Layer 5 of a small transformer language model trained on English Wikipedia (13 layers, counted from 0, width 128).
A neuron's activation on a vector x is SiLU(gate . x) times (in . x), where the dot is the dot product.

Input weights of the MLP neurons that the questions are about. A number n stands for n times 0.0019.
n3 gate: -97 137 -90 17 91 122 -186 246 -26 -26 33 131 -164 18 -303 -55 86 30 24 61 0 -67 -18 -66 -112 -45 -9 139 -14 63 0 91 67 148 115 100 -15 -44 105 36 -198 33 12 42 6 24 -150 57 3 3 137 134 -9 3 -6 9 -240 -37 -89 80 -75 199 -71 -29 5 67 -60 -68 110 169 15 85 96 48 -52 132 62 69 -111 -12 71 -62 162 15 104 46 -64 192 18 201 -140 27 48 -41 -35 46 36 -113 59 47 -204 269 11 34 -153 70 156 -23 146 -12 55 105 57 81 37 -49 60 0 51 85 132 -24 -54 26 41 92 137 -83
n45 gate: 192 -82 -135 45 75 129 87 -82 -37 34 140 -66 86 9 52 104 16 102 -118 58 -9 -154 -95 138 85 -86 -22 3 -146 -36 -10 -75 95 44 -59 3 97 103 -256 188 -28 -16 -13 -94 -92 274 -100 0 -119 56 223 190 -70 -234 -138 25 -58 138 47 78 167 71 94 -95 -52 108 -79 -96 15 -9 66 247 -54 229 -67 151 -100 -63 -51 -163 -27 27 102 105 49 106 137 40 -6 22 -33 -13 -173 -102 -77 -166 -78 0 165 12 -68 50 44 65 -111 95 -74 69 -70 27 37 34 -122 -137 -66 58 54 75 -192 -68 27 19 139 31 -31 132 -131 -9
n86 gate: -179 344 -172 -88 -40 216 -62 -277 0 101 -77 -119 80 8 218 -101 -26 19 59 -120 -276 203 100 -51 -132 -137 95 -135 -33 -100 -48 -11 11 15 46 4 -16 -205 45 -11 274 54 -176 36 273 -157 -67 165 80 145 -77 -26 104 38 -37 31 278 216 209 -135 107 -38 175 -198 -60 327 -73 34 74 -27 88 -49 -85 34 -11 81 269 123 -242 60 -11 117 113 49 -163 -187 -149 68 -139 125 37 -58 183 128 180 63 -107 -222 140 -71 30 -77 32 255 -75 -11 -87 -22 95 -63 79 -101 15 -70 18 -63 15 -103 33 -117 -22 23 0 -4 86 -38 -27 76
n136 gate: -55 -58 -124 -186 15 -83 31 43 -209 -83 199 251 55 -174 176 71 72 -175 220 -26 -15 91 170 -33 -24 127 61 -11 -130 7 -72 -50 -161 34 -184 66 273 -229 61 12 -225 97 -79 -47 279 58 -30 196 194 -181 197 199 214 -148 177 -70 -90 -22 -130 48 -30 163 73 244 68 -178 -27 137 165 161 101 72 12 -289 154 207 -50 -143 -159 34 4 176 34 -19 190 83 -45 156 68 -34 189 19 54 103 91 200 -165 89 18 -140 -46 -97 18 52 -99 0 -27 -48 -25 19 91 -87 -58 90 -148 71 -22 219 158 -144 104 -97 167 -107 -113 -15 31 -65
n143 gate: 131 104 -10 84 -190 58 125 18 -193 -92 -32 136 -20 72 -58 221 -10 0 89 -109 109 79 108 37 25 142 -10 13 -3 81 -14 134 74 35 260 -33 -82 -59 185 38 -49 31 157 7 -54 140 -202 -80 188 3 248 -119 65 147 57 112 -51 237 111 23 3 0 -28 -129 84 106 244 48 68 21 28 -21 74 108 85 17 193 -129 277 -41 134 20 -86 -110 64 -82 37 -265 44 -28 -33 -63 146 83 72 181 -163 118 -121 -106 193 -167 59 -113 -141 -17 79 173 187 98 -102 -109 31 84 150 71 -117 149 60 -24 -84 -25 0 -200 156 52 188 3
n204 gate: -136 29 39 9 37 -111 -37 62 32 -64 16 179 -96 -70 -51 -171 87 13 70 64 -70 64 -117 153 -34 -12 52 59 66 -82 -132 -171 19 58 236 -177 -57 55 252 136 111 -150 -43 -9 -76 -16 19 53 -43 49 -169 60 155 -10 -59 -79 189 100 45 -71 113 -90 -36 -108 -144 13 -94 109 3 -29 0 -32 76 -136 -152 140 -16 120 200 19 44 226 -196 -115 -135 -43 19 -138 -45 52 -178 85 -49 109 -166 97 49 36 101 -80 203 -137 -210 -17 16 -82 86 -152 -72 -183 -86 10 247 94 -84 6 -68 26 -3 247 69 180 46 64 -51 58 75 35
n217 gate: 171 56 -96 -170 -42 -144 -82 -32 -50 -90 -166 -208 61 153 42 74 -55 28 69 -86 -35 -4 -145 -81 113 -253 36 4 -437 109 -166 91 -486 -155 119 -149 -33 -99 -224 96 105 121 205 41 -145 108 89 322 -68 128 56 117 -4 0 203 -149 -74 107 -167 268 -39 -126 28 94 103 0 84 -103 -218 -88 32 35 4 -192 82 161 -4 60 0 -169 19 -61 -174 154 8 8 -16 -83 94 36 77 -24 -76 -99 4 -96 -40 60 -79 -12 -16 -32 244 347 -71 -8 -55 -23 41 -190 -90 169 36 35 199 23 92 60 -115 -24 -189 -56 28 -40 -222 -148 -120 -111
n235 gate: 146 132 53 -76 -176 51 -123 30 -37 129 -171 -136 100 81 -31 4 160 -149 -134 -52 110 -163 83 328 -283 -7 -112 50 171 135 -121 171 278 127 11 126 19 119 -37 0 114 53 -4 46 -77 34 36 -137 -107 49 30 143 15 -115 -198 -106 11 202 79 176 316 22 318 -217 -76 -100 75 126 -58 -67 174 26 -72 -30 114 -61 254 64 -87 81 69 -251 7 -178 244 123 -110 -26 89 -179 25 -140 -102 30 -92 -152 90 64 64 -44 -101 30 -14 20 -130 33 15 11 160 -51 26 22 113 -146 155 -157 176 -105 40 56 -124 -121 15 93 147 90 -30 37
n269 gate: -40 -39 -13 -9 136 -22 -26 72 -132 54 -29 136 -267 73 117 -95 -144 167 135 266 -19 41 29 19 -115 -159 -103 -105 -185 78 -47 -54 -91 -90 77 12 -3 151 -19 103 59 -10 -146 119 139 88 -66 -56 -107 16 -75 38 -3 -3 -127 -157 -132 6 -3 111 109 150 -61 63 -176 -111 -10 131 -9 132 -10 -83 0 90 -170 78 10 -68 -111 35 37 -71 -61 233 9 178 44 22 38 -119 -134 3 36 -58 29 -28 -16 -129 137 -190 125 139 -112 81 38 265 -268 -151 96 -57 117 48 -116 -22 118 19 99 132 19 6 100 75 -88 -77 -113 81 123 -164
n295 gate: 89 -34 91 104 -19 -30 -100 -109 167 26 -113 152 6 73 56 112 -110 -89 -65 23 -184 69 61 162 -4 -45 -13 -164 -134 -163 -56 -110 -62 10 -137 165 156 53 -109 155 -7 -47 -103 -98 -23 210 3 39 109 13 -51 237 -95 -106 -58 129 -359 -61 -111 -90 -33 80 -131 85 184 63 27 66 20 265 -44 -103 -78 61 10 133 -100 152 -176 -92 -19 157 -70 -13 -42 141 62 57 73 97 -10 -95 276 -27 192 71 10 -84 41 -73 37 98 -44 -18 -53 -36 -116 -10 -6 -190 -46 30 -118 -78 -158 220 126 -91 122 -33 91 34 146 -223 72 -24 0 -177
n3 in: 74 -30 271 -57 38 112 108 33 297 52 -13 10 28 16 -126 112 10 -93 -87 -32 45 58 76 -35 131 34 -111 -141 -73 -61 0 -215 -86 -3 -167 -88 -84 42 42 -30 136 -159 -205 37 -6 33 73 44 112 -144 0 -129 119 -19 57 -83 10 183 219 138 -22 71 -10 -26 -158 149 -30 65 -179 -3 -40 -36 -77 36 -67 -89 -104 16 50 -119 -231 41 -150 71 108 37 -163 173 -97 -46 -63 -27 -197 -101 42 -105 -46 115 62 48 -104 -79 126 -69 -81 -71 -23 97 58 -64 152 -35 142 -3 237 134 -25 -325 75 -127 -102 -165 86 20 29 -148 66 150
n45 in: 208 -204 -24 51 -37 20 -112 18 112 -49 -39 27 160 113 -40 6 -82 -96 -33 46 -92 58 68 17 37 -89 100 31 6 -17 83 -179 11 -29 15 48 -39 -70 -227 27 36 74 -24 53 9 166 -63 96 -64 206 178 176 -3 -64 -108 119 149 156 -18 -3 -34 26 91 -12 142 -41 89 41 -138 -35 -122 -93 126 80 20 150 -173 -71 -113 -43 102 68 20 26 -163 87 9 6 -70 -29 -131 6 -80 -205 -49 -91 -71 -148 175 -43 41 -18 3 -167 -201 -9 134 -39 -123 92 96 9 35 3 -54 -23 62 209 -76 -108 69 193 128 -146 -37 3 -50 82
n86 in: -88 238 -73 67 54 -16 -17 -43 16 -32 -234 205 85 126 -3 45 -101 3 128 249 23 58 133 -38 -79 62 53 76 6 67 27 46 -125 26 223 44 149 200 -81 69 -17 -66 -88 124 -36 -36 51 63 72 -26 -10 174 -132 104 -13 -107 -22 -105 7 63 89 -117 -151 19 -40 59 -169 166 64 -89 -96 -163 -27 -109 103 117 -174 -79 -116 -36 10 -246 -232 -91 153 -37 116 62 42 -125 6 -80 106 105 52 -38 -128 -102 -146 52 46 238 53 -28 7 142 -150 136 -180 109 214 39 10 29 174 22 9 3 -148 -16 19 103 193 69 -3 -112 -30 -233
n136 in: 131 -157 36 109 -165 55 148 -97 78 91 195 -85 145 -91 284 161 307 98 -177 -98 71 205 129 108 -84 -167 204 -31 -109 -82 -88 -123 -203 56 24 -189 -37 -4 158 32 -105 -24 45 163 -16 -161 -94 -19 61 136 149 20 -55 47 -208 -118 246 -174 -368 12 12 4 136 -204 -93 -91 44 52 -70 96 -133 -123 -20 36 78 -116 -88 -125 -117 150 -89 31 4 -294 -214 -4 0 99 8 -231 46 -24 4 -84 32 -81 92 137 -143 -138 147 -89 -253 -29 -123 -149 -186 127 15 -20 -118 32 16 -8 81 -172 -138 -8 -142 -420 136 170 218 -56 4 72 32 -60
n143 in: 33 -105 9 -48 156 74 -182 100 20 86 -38 -35 -58 83 -91 114 -150 -62 -62 -31 153 6 -70 98 -70 -50 -15 17 -96 105 55 -176 102 78 159 212 69 -92 103 -47 -100 26 39 -225 68 -3 175 -39 -122 -32 -55 -85 28 -11 -64 -26 -25 -36 -64 139 -172 86 -26 94 -5 -72 251 161 28 41 -53 46 177 114 -34 -87 145 85 150 -43 -62 11 86 219 70 110 0 107 -3 -58 -90 3 -61 98 6 76 -55 -210 38 -63 159 61 -33 -6 152 -43 80 -78 127 14 89 26 -160 -40 -42 -150 -53 73 -78 40 121 117 29 98 11 -58 35 90
n204 in: 30 117 166 -110 162 82 53 -69 -95 -35 -43 42 -111 185 122 -22 -77 -115 -66 143 54 118 141 -112 -92 -178 -13 90 -148 237 61 -103 158 142 71 128 -40 -13 -42 -130 -95 -78 -17 -144 95 29 54 100 -40 -6 -91 -200 -98 208 -109 -79 -136 41 -45 -37 78 138 -139 29 -144 48 29 -112 -22 19 -10 45 10 -192 -165 34 171 62 -75 140 -19 -9 135 -55 -19 -173 222 -26 -22 -97 -16 49 -98 -64 -217 -6 58 -65 15 70 48 -85 -174 -112 29 25 80 84 -144 139 -306 -22 117 -114 193 60 -31 -120 -78 -67 3 -128 -95 -10 146 52 88 -52
n217 in: -18 -11 -60 72 61 -55 18 86 86 -21 161 21 -215 -42 -158 -90 158 240 -58 -125 45 28 4 -10 -55 27 183 98 34 31 -66 -53 72 85 -21 254 0 7 84 -81 -43 -50 189 77 170 -124 -79 20 20 0 153 86 -173 233 177 -207 7 238 155 71 -27 -10 -56 -3 46 105 153 129 10 -95 200 -213 61 135 -145 37 179 32 -89 -31 -24 -20 143 -38 113 -130 -196 60 -184 11 -89 -75 -110 70 104 188 -4 -71 133 90 -102 96 -53 -126 101 -17 244 206 183 83 52 7 149 -69 95 48 -34 286 257 -42 209 36 11 -74 176 14 138 14
n235 in: -102 211 -151 -14 65 374 4 -90 -115 -46 131 -11 -150 -109 -168 -21 -39 167 -212 -154 77 225 47 -206 -127 41 -14 109 -111 38 -86 124 45 -118 96 -3 -158 -21 -88 -79 170 61 150 -34 -147 -295 35 21 -10 25 187 126 -84 -159 93 141 177 193 57 21 83 -106 -11 -147 281 -95 -104 131 136 154 133 -184 22 -72 7 59 39 40 36 148 31 0 -42 -35 -177 -22 -17 -50 -194 71 41 -14 32 28 134 176 -64 22 -94 -7 -82 -47 -108 -4 -145 -10 -4 92 -33 192 -105 155 -50 -160 165 -98 -213 46 123 85 94 43 -130 131 -77 -82 61 -78
n269 in: 39 -117 124 -52 175 -188 -87 201 -107 -109 131 158 -39 -99 66 -74 25 -16 -87 211 40 -56 29 -137 10 135 76 172 -37 98 20 -69 -68 50 -242 -27 13 -19 180 -41 -45 114 -58 -39 226 35 3 -64 75 -158 48 -93 -151 -37 176 198 83 58 -9 -97 -134 -41 141 -170 50 -165 67 -66 -3 -16 -10 44 -167 -47 80 15 -28 29 19 37 6 -87 -62 -16 -46 -61 68 -41 -25 97 -97 -41 60 128 -16 -27 60 -25 -196 37 -19 -190 101 -149 -59 -93 -150 -112 -269 -55 -59 -65 -79 132 3 105 3 16 163 -128 135 -60 -188 194 46 57 -129 -6
n295 in: 25 93 -143 143 -68 66 -200 -225 162 198 34 -143 -41 -113 84 42 -212 60 54 -55 -54 97 -62 107 -26 -228 -170 -89 36 -93 -87 -9 -157 95 111 122 -108 28 -101 108 -113 6 114 -73 6 81 6 -104 44 -49 -56 -33 109 82 89 59 -33 48 -62 -151 -81 9 -117 109 -83 -6 96 -40 -66 56 37 61 -56 19 -206 -214 -151 -16 -150 -100 21 -83 -40 18 132 -76 -93 -187 -97 126 -77 178 -37 -218 -134 -3 -62 19 -67 -124 28 99 -78 -55 144 163 101 -24 66 -69 -109 79 -105 42 9 -24 163 102 53 -6 27 -6 -53 -70 217 -50 6 -46

Each question shows a token from some text and the vector x that enters the MLP there. A number n stands for n times 0.0066.

"===": 156 243 -28 68 53 -46 59 -38 113 -3 30 64 5 -126 -151 62 161 99 70 33 -12 274 105 -100 177 -67 13 21 95 107 55 25 -70 -180 -93 -43 121 42 -56 -134 115 111 -254 -49 51 -60 88 -48 18 7 31 -67 -29 -42 11 -198 11 -84 -29 -46 -5 -18 -44 109 -158 -145 57 81 -35 -73 -11 135 318 -53 30 -31 114 -18 122 -35 16 -23 -115 -107 153 181 72 63 -76 31 -22 1 69 -101 45 -101 17 90 -2 19 88 125 30 42 56 -45 20 -3 0 8 -91 -11 -160 39 12 -56 168 57 -61 42 112 -50 -44 46 50 49 -100 160
The three highest activations, in order: n45, n235, n204

" promotion": 53 169 22 45 67 23 -71 -121 -15 -16 -179 -85 -80 13 -242 96 259 81 -47 51 -104 -102 47 -122 132 -2 24 107 35 56 101 -11 -34 -78 10 93 -38 10 28 -18 76 111 -62 199 3 -70 -87 -22 145 -33 -75 7 17 113 -39 -177 -20 -4 -272 -86 -12 -41 -34 -7 -180 -19 -37 33 -138 -34 -142 -50 334 -148 7 35 35 -206 -13 71 -45 15 89 -53 142 44 -10 31 -78 26 -121 -56 -62 -22 -32 -37 11 89 10 -81 1 -17 -29 -63 -120 -94 62 5 -130 17 -52 -28 -6 96 26 -159 101 99 -24 179 35 35 22 -84 -19 68 231 175
Which of these neurons fires most? n204

"ies": 24 184 -18 -20 113 -113 54 -206 61 59 63 2 7 0 -273 67 -64 33 -91 176 -146 27 -15 22 229 12 19 87 211 33 162 165 -98 31 -93 25 10 -78 43 -33 99 93 -51 133 -12 -122 -30 10 31 -25 -139 69 -62 268 -14 -54 77 -30 -65 -43 -180 116 50 -40 -110 -59 116 -106 -82 -189 -83 42 155 40 75 32 36 -206 -108 -73 -101 -98 -166 10 183 7 -29 90 -12 41 47 -113 39 -127 59 42 -76 34 10 0 -39 78 -2 -156 -46 -50 114 115 -38 89 -81 -24 -19 110 -59 -145 -96 85 -125 209 -83 -55 -45 -127 51 56 51 -43
The two highest activations, in order: n235, n136

" league": 163 -9 14 36 119 -54 15 -229 -10 -20 25 -71 -28 -1 -210 15 16 54 -79 195 -90 -167 -39 -159 178 -71 -3 87 -107 -32 -9 -91 -54 1 -31 -86 21 8 -154 -78 163 73 -52 122 50 -139 -10 -64 114 -15 7 -64 -34 53 -60 -79 61 12 -153 -118 -16 -85 74 -7 1 -14 30 51 -4 -43 -118 -63 309 -111 62 -88 2 -160 46 -3 129 -113 108 -84 209 21 58 -4 -12 28 -65 -59 87 -60 7 59 12 90 -26 -37 -16 48 57 -72 91 -69 -44 6 -149 29 -91 -33 -65 93 55 -122 84 81 -8 208 96 32 91 44 -74 73 115 235
Which of these neurons fires most? n3

" Jav": 99 -164 85 162 -35 -137 -2 -122 -145 -50 -74 9 -3 22 -28 32 -160 158 -31 -98 -91 -61 77 107 230 190 7 -56 97 72 125 -119 16 96 -37 7 41 176 -109 -185 -62 56 37 173 223 -126 29 2 85 -85 -103 -101 -126 45 43 -123 73 -113 -13 -52 -5 111 -8 70 -79 -164 -30 79 13 46 -104 -62 219 -25 -26 58 85 38 15 -126 106 0 31 55 119 40 2 -60 -173 119 2 -37 -10 -95 40 -32 15 118 123 185 54 52 25 161 -47 65 12 -3 -173 46 -47 -173 25 -81 -70 12 43 79 -136 167 65 11 -100 -21 27 -64 60 69
The three highest activations, in order: n235, n136, n3

" the": 157 83 28 67 15 52 7 -179 -9 27 -44 -35 -56 27 -247 127 -103 13 30 -93 -53 13 30 -43 119 -56 25 31 53 -51 121 -54 -90 -52 17 -42 50 33 14 -71 32 19 -12 81 21 -27 -1 -46 7 12 -52 17 -16 -74 -21 -202 7 -90 -155 -95 128 -103 -35 50 21 -29 22 107 36 -87 -54 124 168 -37 97 -1 17 -112 -115 -25 28 -10 51 -32 168 31 15 32 -76 125 -128 -103 56 -2 -15 59 71 242 -27 3 -128 51 -1 6 -68 4 108 17 -63 -20 -21 -155 -102 8 -104 -19 3 -2 -119 68 141 -328 -38 54 50 132 -34 75
Which of these neurons fires most? n269

"ial": 11 0 54 71 42 52 -47 -126 31 10 91 28 -28 2 -269 120 100 96 29 45 -73 -77 89 -34 92 77 -18 14 -61 98 -19 11 32 45 -117 23 -27 11 -99 -96 20 19 5 165 21 -91 122 -39 -52 -48 -36 24 -122 157 -43 -266 40 4 -113 20 -23 207 45 1 -88 63 91 -54 -4 -47 21 -189 245 -144 91 -75 -46 -126 -83 -42 -78 -81 6 -26 111 93 117 20 -71 28 -71 52 105 44 -150 65 116 108 36 -18 31 -67 -46 10 111 113 81 -61 -135 57 22 -10 -253 176 9 -172 19 140 -37 169 217 -48 -82 -26 147 133 37 135
Which of these neurons fires most? n269

" rele": 98 -99 30 92 -35 -12 127 -137 71 -50 -111 0 -69 91 -152 151 -122 35 -65 68 -108 16 74 -157 132 -6 35 124 10 -171 13 -18 -87 -142 13 14 133 7 -113 -87 27 61 -13 168 -74 -3 1 -18 78 -8 45 -155 -19 92 -40 -148 -95 -35 -63 -14 -59 86 -18 -59 38 55 -124 -85 50 69 -37 -133 354 55 20 -67 6 -162 -149 -96 195 -33 83 -140 62 141 4 -103 -212 -40 -19 -97 75 50 1 85 -71 -14 -21 -76 67 -43 32 -22 169 49 51 60 45 115 -111 -114 -46 105 -21 1 179 159 -77 101 -66 -32 -34 -14 65 9 7 22
Which of these neurons fires most? n295

" prom": 106 -86 46 -47 -120 -17 203 -159 50 -3 -92 -207 -1 33 -95 26 -110 92 43 197 -193 23 32 -119 139 138 148 0 60 42 78 127 -3 -35 0 6 -80 111 -159 -36 24 116 46 158 -43 13 28 -11 88 -60 -89 54 -160 120 -30 -205 141 -127 -21 -67 63 2 -27 -121 13 51 4 66 97 55 -172 27 162 24 -48 0 38 -137 10 -6 60 -128 140 42 171 110 72 171 -143 -72 130 98 13 40 26 -23 16 -66 -76 69 113 -116 25 -41 -16 -40 96 -20 -175 193 75 -77 -51 -102 -106 92 24 -11 12 -15 35 17 -167 38 79 54 85 37
Which of these neurons fires most? n295

"ether": -3 212 -66 70 10 14 -120 -23 3 51 -4 -6 -88 28 -135 47 70 -2 -31 103 -14 -68 84 69 190 -70 96 45 69 51 124 -81 -61 -143 35 -189 -46 135 11 -89 -55 -61 -80 214 25 -142 48 -114 -2 -66 23 -123 13 133 9 -58 93 -20 13 -99 18 -135 -10 36 -282 0 145 -88 -130 -137 -101 -160 296 26 30 -9 -28 -133 -120 -5 43 30 22 2 -7 115 -34 -16 -113 144 99 61 48 -177 -13 245 -29 69 -79 -53 142 -1 -13 -85 -51 -35 123 129 -133 204 44 -23 -56 -107 19 -43 64 62 -146 172 36 22 38 91 122 48 116 12
The two highest activations, in order: n204, n269

" |": 130 134 81 60 -33 70 -140 -226 -48 4 -26 7 -10 -104 -129 54 -76 54 -48 53 -47 67 11 -37 99 -59 93 107 -2 -12 36 4 -34 -149 -94 9 233 63 31 -101 -13 74 -217 -40 38 -67 60 -41 -4 26 -200 18 -8 28 40 -183 81 -101 28 -17 84 -43 -21 -23 46 -23 85 -43 -119 -47 -48 56 355 31 51 -8 66 -99 59 15 -50 -16 12 -100 171 56 93 -65 -235 9 -6 -56 -21 2 -23 71 47 91 15 121 -24 -10 -28 64 86 9 53 106 11 13 27 8 -89 36 -40 -50 -36 131 -12 266 96 -138 -30 28 57 96 74 -37
Which of these neurons fires most? n136

" Asian": 79 -27 24 96 85 -87 1 -125 -49 -39 -76 153 -42 -107 -113 77 65 43 -133 -42 -132 -18 73 -19 133 -102 1 76 37 -108 33 -31 -97 39 -98 17 -96 50 -16 -109 122 -15 -92 188 141 -77 -19 -2 88 -11 133 -104 27 130 74 -180 -42 -107 -74 -49 55 20 10 21 100 -8 116 2 94 -196 -76 -171 223 -76 -3 -143 6 -44 115 36 -59 -73 -20 -30 103 -22 184 -102 -152 -14 -119 -14 119 -90 0 -15 -11 156 -149 4 68 -10 30 -22 129 -37 -53 -116 -110 148 -10 16 -110 14 -43 27 85 117 -184 247 163 -50 -72 -22 40 199 -50 145
Which of these neurons fires most? n3

"in": 12 72 104 14 50 21 -162 -268 45 0 -135 61 -32 -11 -109 82 -109 25 -17 23 -35 135 152 32 117 -108 -39 73 182 -39 57 -55 -4 -51 -12 -109 25 63 -42 8 51 54 -89 156 60 -226 28 23 121 -26 -143 -11 50 120 -1 -109 7 -2 -191 -116 24 -7 47 -65 -87 23 50 54 -22 108 -294 -49 211 -124 45 2 68 -175 -205 -10 -77 66 -67 -104 100 67 -36 18 -34 39 -32 0 100 -64 -7 59 104 64 -7 -50 34 -15 -41 7 -74 -220 86 9 -58 125 74 -136 -54 29 85 -42 41 219 -107 209 99 44 -40 -180 121 -13 19 55
The three highest activations, in order: n86, n295, n204

"\n": 169 120 59 51 -50 22 37 -161 -61 -38 -27 50 31 -31 -424 80 -59 -7 -89 -72 -26 57 76 19 31 -69 11 -51 12 4 67 22 -88 -60 30 -94 160 68 -63 -127 73 58 -198 -40 123 -72 10 -81 -7 -78 -130 4 -22 56 15 -230 -26 -79 -128 -93 6 -23 37 19 51 -130 111 45 -100 -39 -166 152 56 52 111 -77 -10 -103 59 14 26 43 -13 -126 149 28 100 11 -304 111 104 -131 31 -82 -82 121 31 76 73 -108 -55 43 33 -35 139 -45 122 64 -23 73 36 60 -99 132 -118 10 -108 -3 -75 148 59 -79 11 50 57 126 34 7
The three highest activations, in order: n269, n143, n45

" football": 144 30 -24 46 60 -14 104 -122 -11 12 -19 -145 -42 123 -211 42 131 14 114 -47 -107 -193 2 -47 189 -28 14 73 49 106 78 -29 -56 -106 -26 -119 -72 45 -51 -76 37 97 -39 -40 135 -94 -29 -233 6 1 -94 -63 -68 11 -78 -66 -72 -50 -176 -122 41 -26 -32 32 16 -45 47 42 -7 -185 -109 -165 297 -149 14 -130 30 -197 70 8 165 -87 22 -53 191 54 105 -85 -44 6 -46 32 146 -141 -50 -22 6 206 40 3 -49 98 5 -92 44 -93 55 -30 -89 73 -94 -1 -26 46 -4 -65 22 118 19 192 136 5 -94 97 81 61 85 149
Which of these neurons fires most? n3

" he": 157 -42 44 33 -21 68 165 -92 89 7 12 -96 -74 -2 -223 48 -190 -22 63 94 38 -7 156 -112 114 -90 33 -60 147 51 164 93 -57 -19 -124 -54 58 -156 -116 -79 165 133 -190 275 148 -18 80 -174 -32 -39 78 -89 -102 80 43 -42 -82 -126 -98 -81 -17 24 -80 -72 70 11 1 57 60 -9 -29 1 227 -59 128 -51 37 -117 -97 -36 -113 71 -9 10 112 60 98 18 -178 44 38 33 1 -78 -16 -48 26 -30 20 31 -1 81 63 36 60 -220 60 5 -170 -109 21 29 -24 -88 -89 52 -49 25 -137 91 94 -109 -150 113 17 -21 93 34
The three highest activations, in order: n136, n217, n295

"ibly": 50 344 95 -9 109 -13 -21 -50 171 6 -21 -14 52 12 -148 61 48 0 -14 -24 -69 13 58 -34 121 -27 49 171 10 -9 208 157 47 -85 -42 -53 -49 -32 -88 -28 59 23 -131 188 128 6 31 -42 -43 -127 -31 -59 9 103 36 -217 26 90 -160 -119 120 60 -93 17 10 -38 88 101 6 54 38 -9 252 -74 46 160 71 -140 -26 1 9 -149 98 -74 18 27 -15 -6 -239 69 23 3 -3 -14 -49 73 60 -61 -40 -41 -7 43 -46 18 111 -70 44 76 10 68 20 -61 -95 51 -12 -15 9 123 -46 286 94 -194 -15 43 55 6 9 -18
The two highest activations, in order: n86, n235

" all": 75 -46 -12 39 163 184 67 -110 -128 15 -57 59 -48 -7 -274 158 15 -1 -18 -34 -50 -138 91 -27 103 104 159 8 1 -66 -59 132 -26 -107 11 -28 52 123 -1 -59 35 30 -34 108 124 -124 -9 -77 8 -111 98 22 -115 190 -108 -137 107 -55 -155 -46 143 17 -152 54 29 69 50 -41 -106 52 -107 -62 137 -61 0 98 133 -210 -16 -57 9 15 14 -136 128 -27 85 64 -110 99 59 -154 41 -120 50 -61 -175 78 48 -32 -75 -59 -61 68 -88 -139 91 74 -68 151 -3 -133 -87 -38 -43 24 221 42 -87 188 26 -87 41 112 8 86 -67 135
Which of these neurons fires most? n295

" forc": 66 53 56 -65 36 -60 214 -86 -34 25 -86 30 112 -42 -291 50 -115 32 122 -22 -86 0 57 -25 160 12 27 25 84 34 196 10 -103 -145 -58 12 -43 141 -22 59 47 158 1 -2 -14 -22 36 -33 24 44 -58 -104 -128 -11 -23 -99 48 -101 -180 -95 68 29 45 -128 -140 -64 55 83 -119 36 -99 -34 221 -65 -150 3 127 -152 108 -107 -26 -187 82 32 106 122 68 -55 -249 99 -12 -19 -47 -14 37 14 -24 153 3 94 -56 -77 -37 78 -249 -67 -197 -36 -54 110 53 -207 9 1 -114 -45 150 -45 -64 138 136 28 58 34 2 -45 -6 1
Which of these neurons fires most? n295

"ie": 16 -91 68 -97 125 -46 -25 -56 173 75 -54 -108 -8 76 -156 53 -4 -119 -263 2 -11 -25 -51 -90 314 -49 68 73 11 104 68 80 -62 -77 -85 40 4 -188 -153 -61 65 98 61 54 -42 -184 149 -93 172 82 -41 -34 -100 103 -31 -6 -22 106 -24 -50 32 102 -45 -42 24 32 -37 -98 -73 -143 -140 18 168 71 -19 18 -16 -104 -142 -16 2 84 -85 37 113 189 -58 50 -139 133 9 83 234 32 147 260 31 47 54 53 14 51 -1 123 186 -21 102 155 74 -49 -66 -118 71 -6 -129 -67 -46 201 -71 68 63 -5 -90 -35 -25 76 -67 96
The two highest activations, in order: n217, n136

" lack": 75 -50 24 140 -134 -14 181 -115 64 90 -63 57 20 16 -237 23 40 263 -114 123 -97 -1 6 110 121 -34 84 87 47 25 117 197 -139 -113 -203 105 -55 -65 -18 -119 -29 -15 8 76 40 49 136 -77 56 -82 75 61 -160 44 -129 -185 -72 -142 -118 -85 -16 23 67 131 -36 41 -80 92 -208 -48 -49 18 247 28 -4 100 -110 -184 -71 -137 0 -50 174 -59 76 -23 59 -64 -93 108 34 101 0 -68 -29 -69 -54 2 66 -86 73 57 -66 98 101 -127 81 35 -4 38 52 34 -33 -164 15 43 44 -50 -80 120 -22 -34 -40 28 75 5 111 57
The three highest activations, in order: n45, n235, n295

"-": 130 -38 63 117 -50 144 45 -60 91 62 -19 166 -69 -55 -194 17 -9 212 18 177 -51 109 169 -126 89 -79 75 65 -5 -91 135 -83 125 208 -85 -78 0 -93 -88 11 53 -66 22 42 88 -295 160 -122 0 -25 -96 30 -8 116 -73 -27 61 49 -122 -32 96 -117 -60 2 136 -252 -34 88 47 99 -50 76 165 184 156 -21 7 -39 -144 28 64 -9 -67 -36 130 107 24 -42 -27 -19 2 47 41 -33 -72 63 48 123 119 -28 -10 70 -35 -106 114 -19 21 25 -126 102 -75 -100 -137 40 36 -126 75 -72 30 84 73 -28 8 -3 171 -114 -70 214
Which of these neurons fires most? n3

" until": 155 109 9 -45 132 -35 102 -88 -49 -19 -201 49 1 19 -125 31 20 4 -109 -54 -26 8 62 -94 208 -91 75 80 60 12 -28 17 5 -162 35 -124 -80 135 12 -109 150 -40 -178 100 76 41 66 -4 -20 -19 241 -1 -63 8 35 -174 68 -100 -7 -29 76 -22 -37 -123 24 29 66 81 -33 154 -3 284 271 60 83 -9 35 -224 -32 -19 -42 2 27 -1 122 44 -107 -50 -132 18 146 -29 -48 96 -57 -88 7 -46 -29 -11 -64 42 -21 60 264 -123 36 53 -64 95 0 -154 -72 -20 -37 -15 55 73 21 129 88 -188 -110 7 28 12 94 -28
Which of these neurons fires most? n295

" Japanese": 132 21 95 111 45 -21 -40 -156 9 22 -75 46 -95 -17 -133 45 -7 211 -115 -69 -73 -43 116 -85 119 -74 33 94 181 -63 41 13 -51 16 -81 -10 -27 60 -92 -138 105 61 -69 29 84 13 33 -17 105 -139 125 -124 -3 98 30 -179 -129 -62 -114 -65 92 0 -21 111 128 -92 82 9 80 -24 -93 -144 252 -61 -14 -76 12 -92 32 42 -4 -150 -55 -31 80 70 76 -40 -71 31 -73 15 93 -15 83 31 130 68 -73 -67 10 -44 60 102 198 110 -28 -166 -170 109 16 -74 -74 66 -19 8 43 137 -168 285 198 -58 -73 70 -44 87 65 86
The three highest activations, in order: n269, n136, n3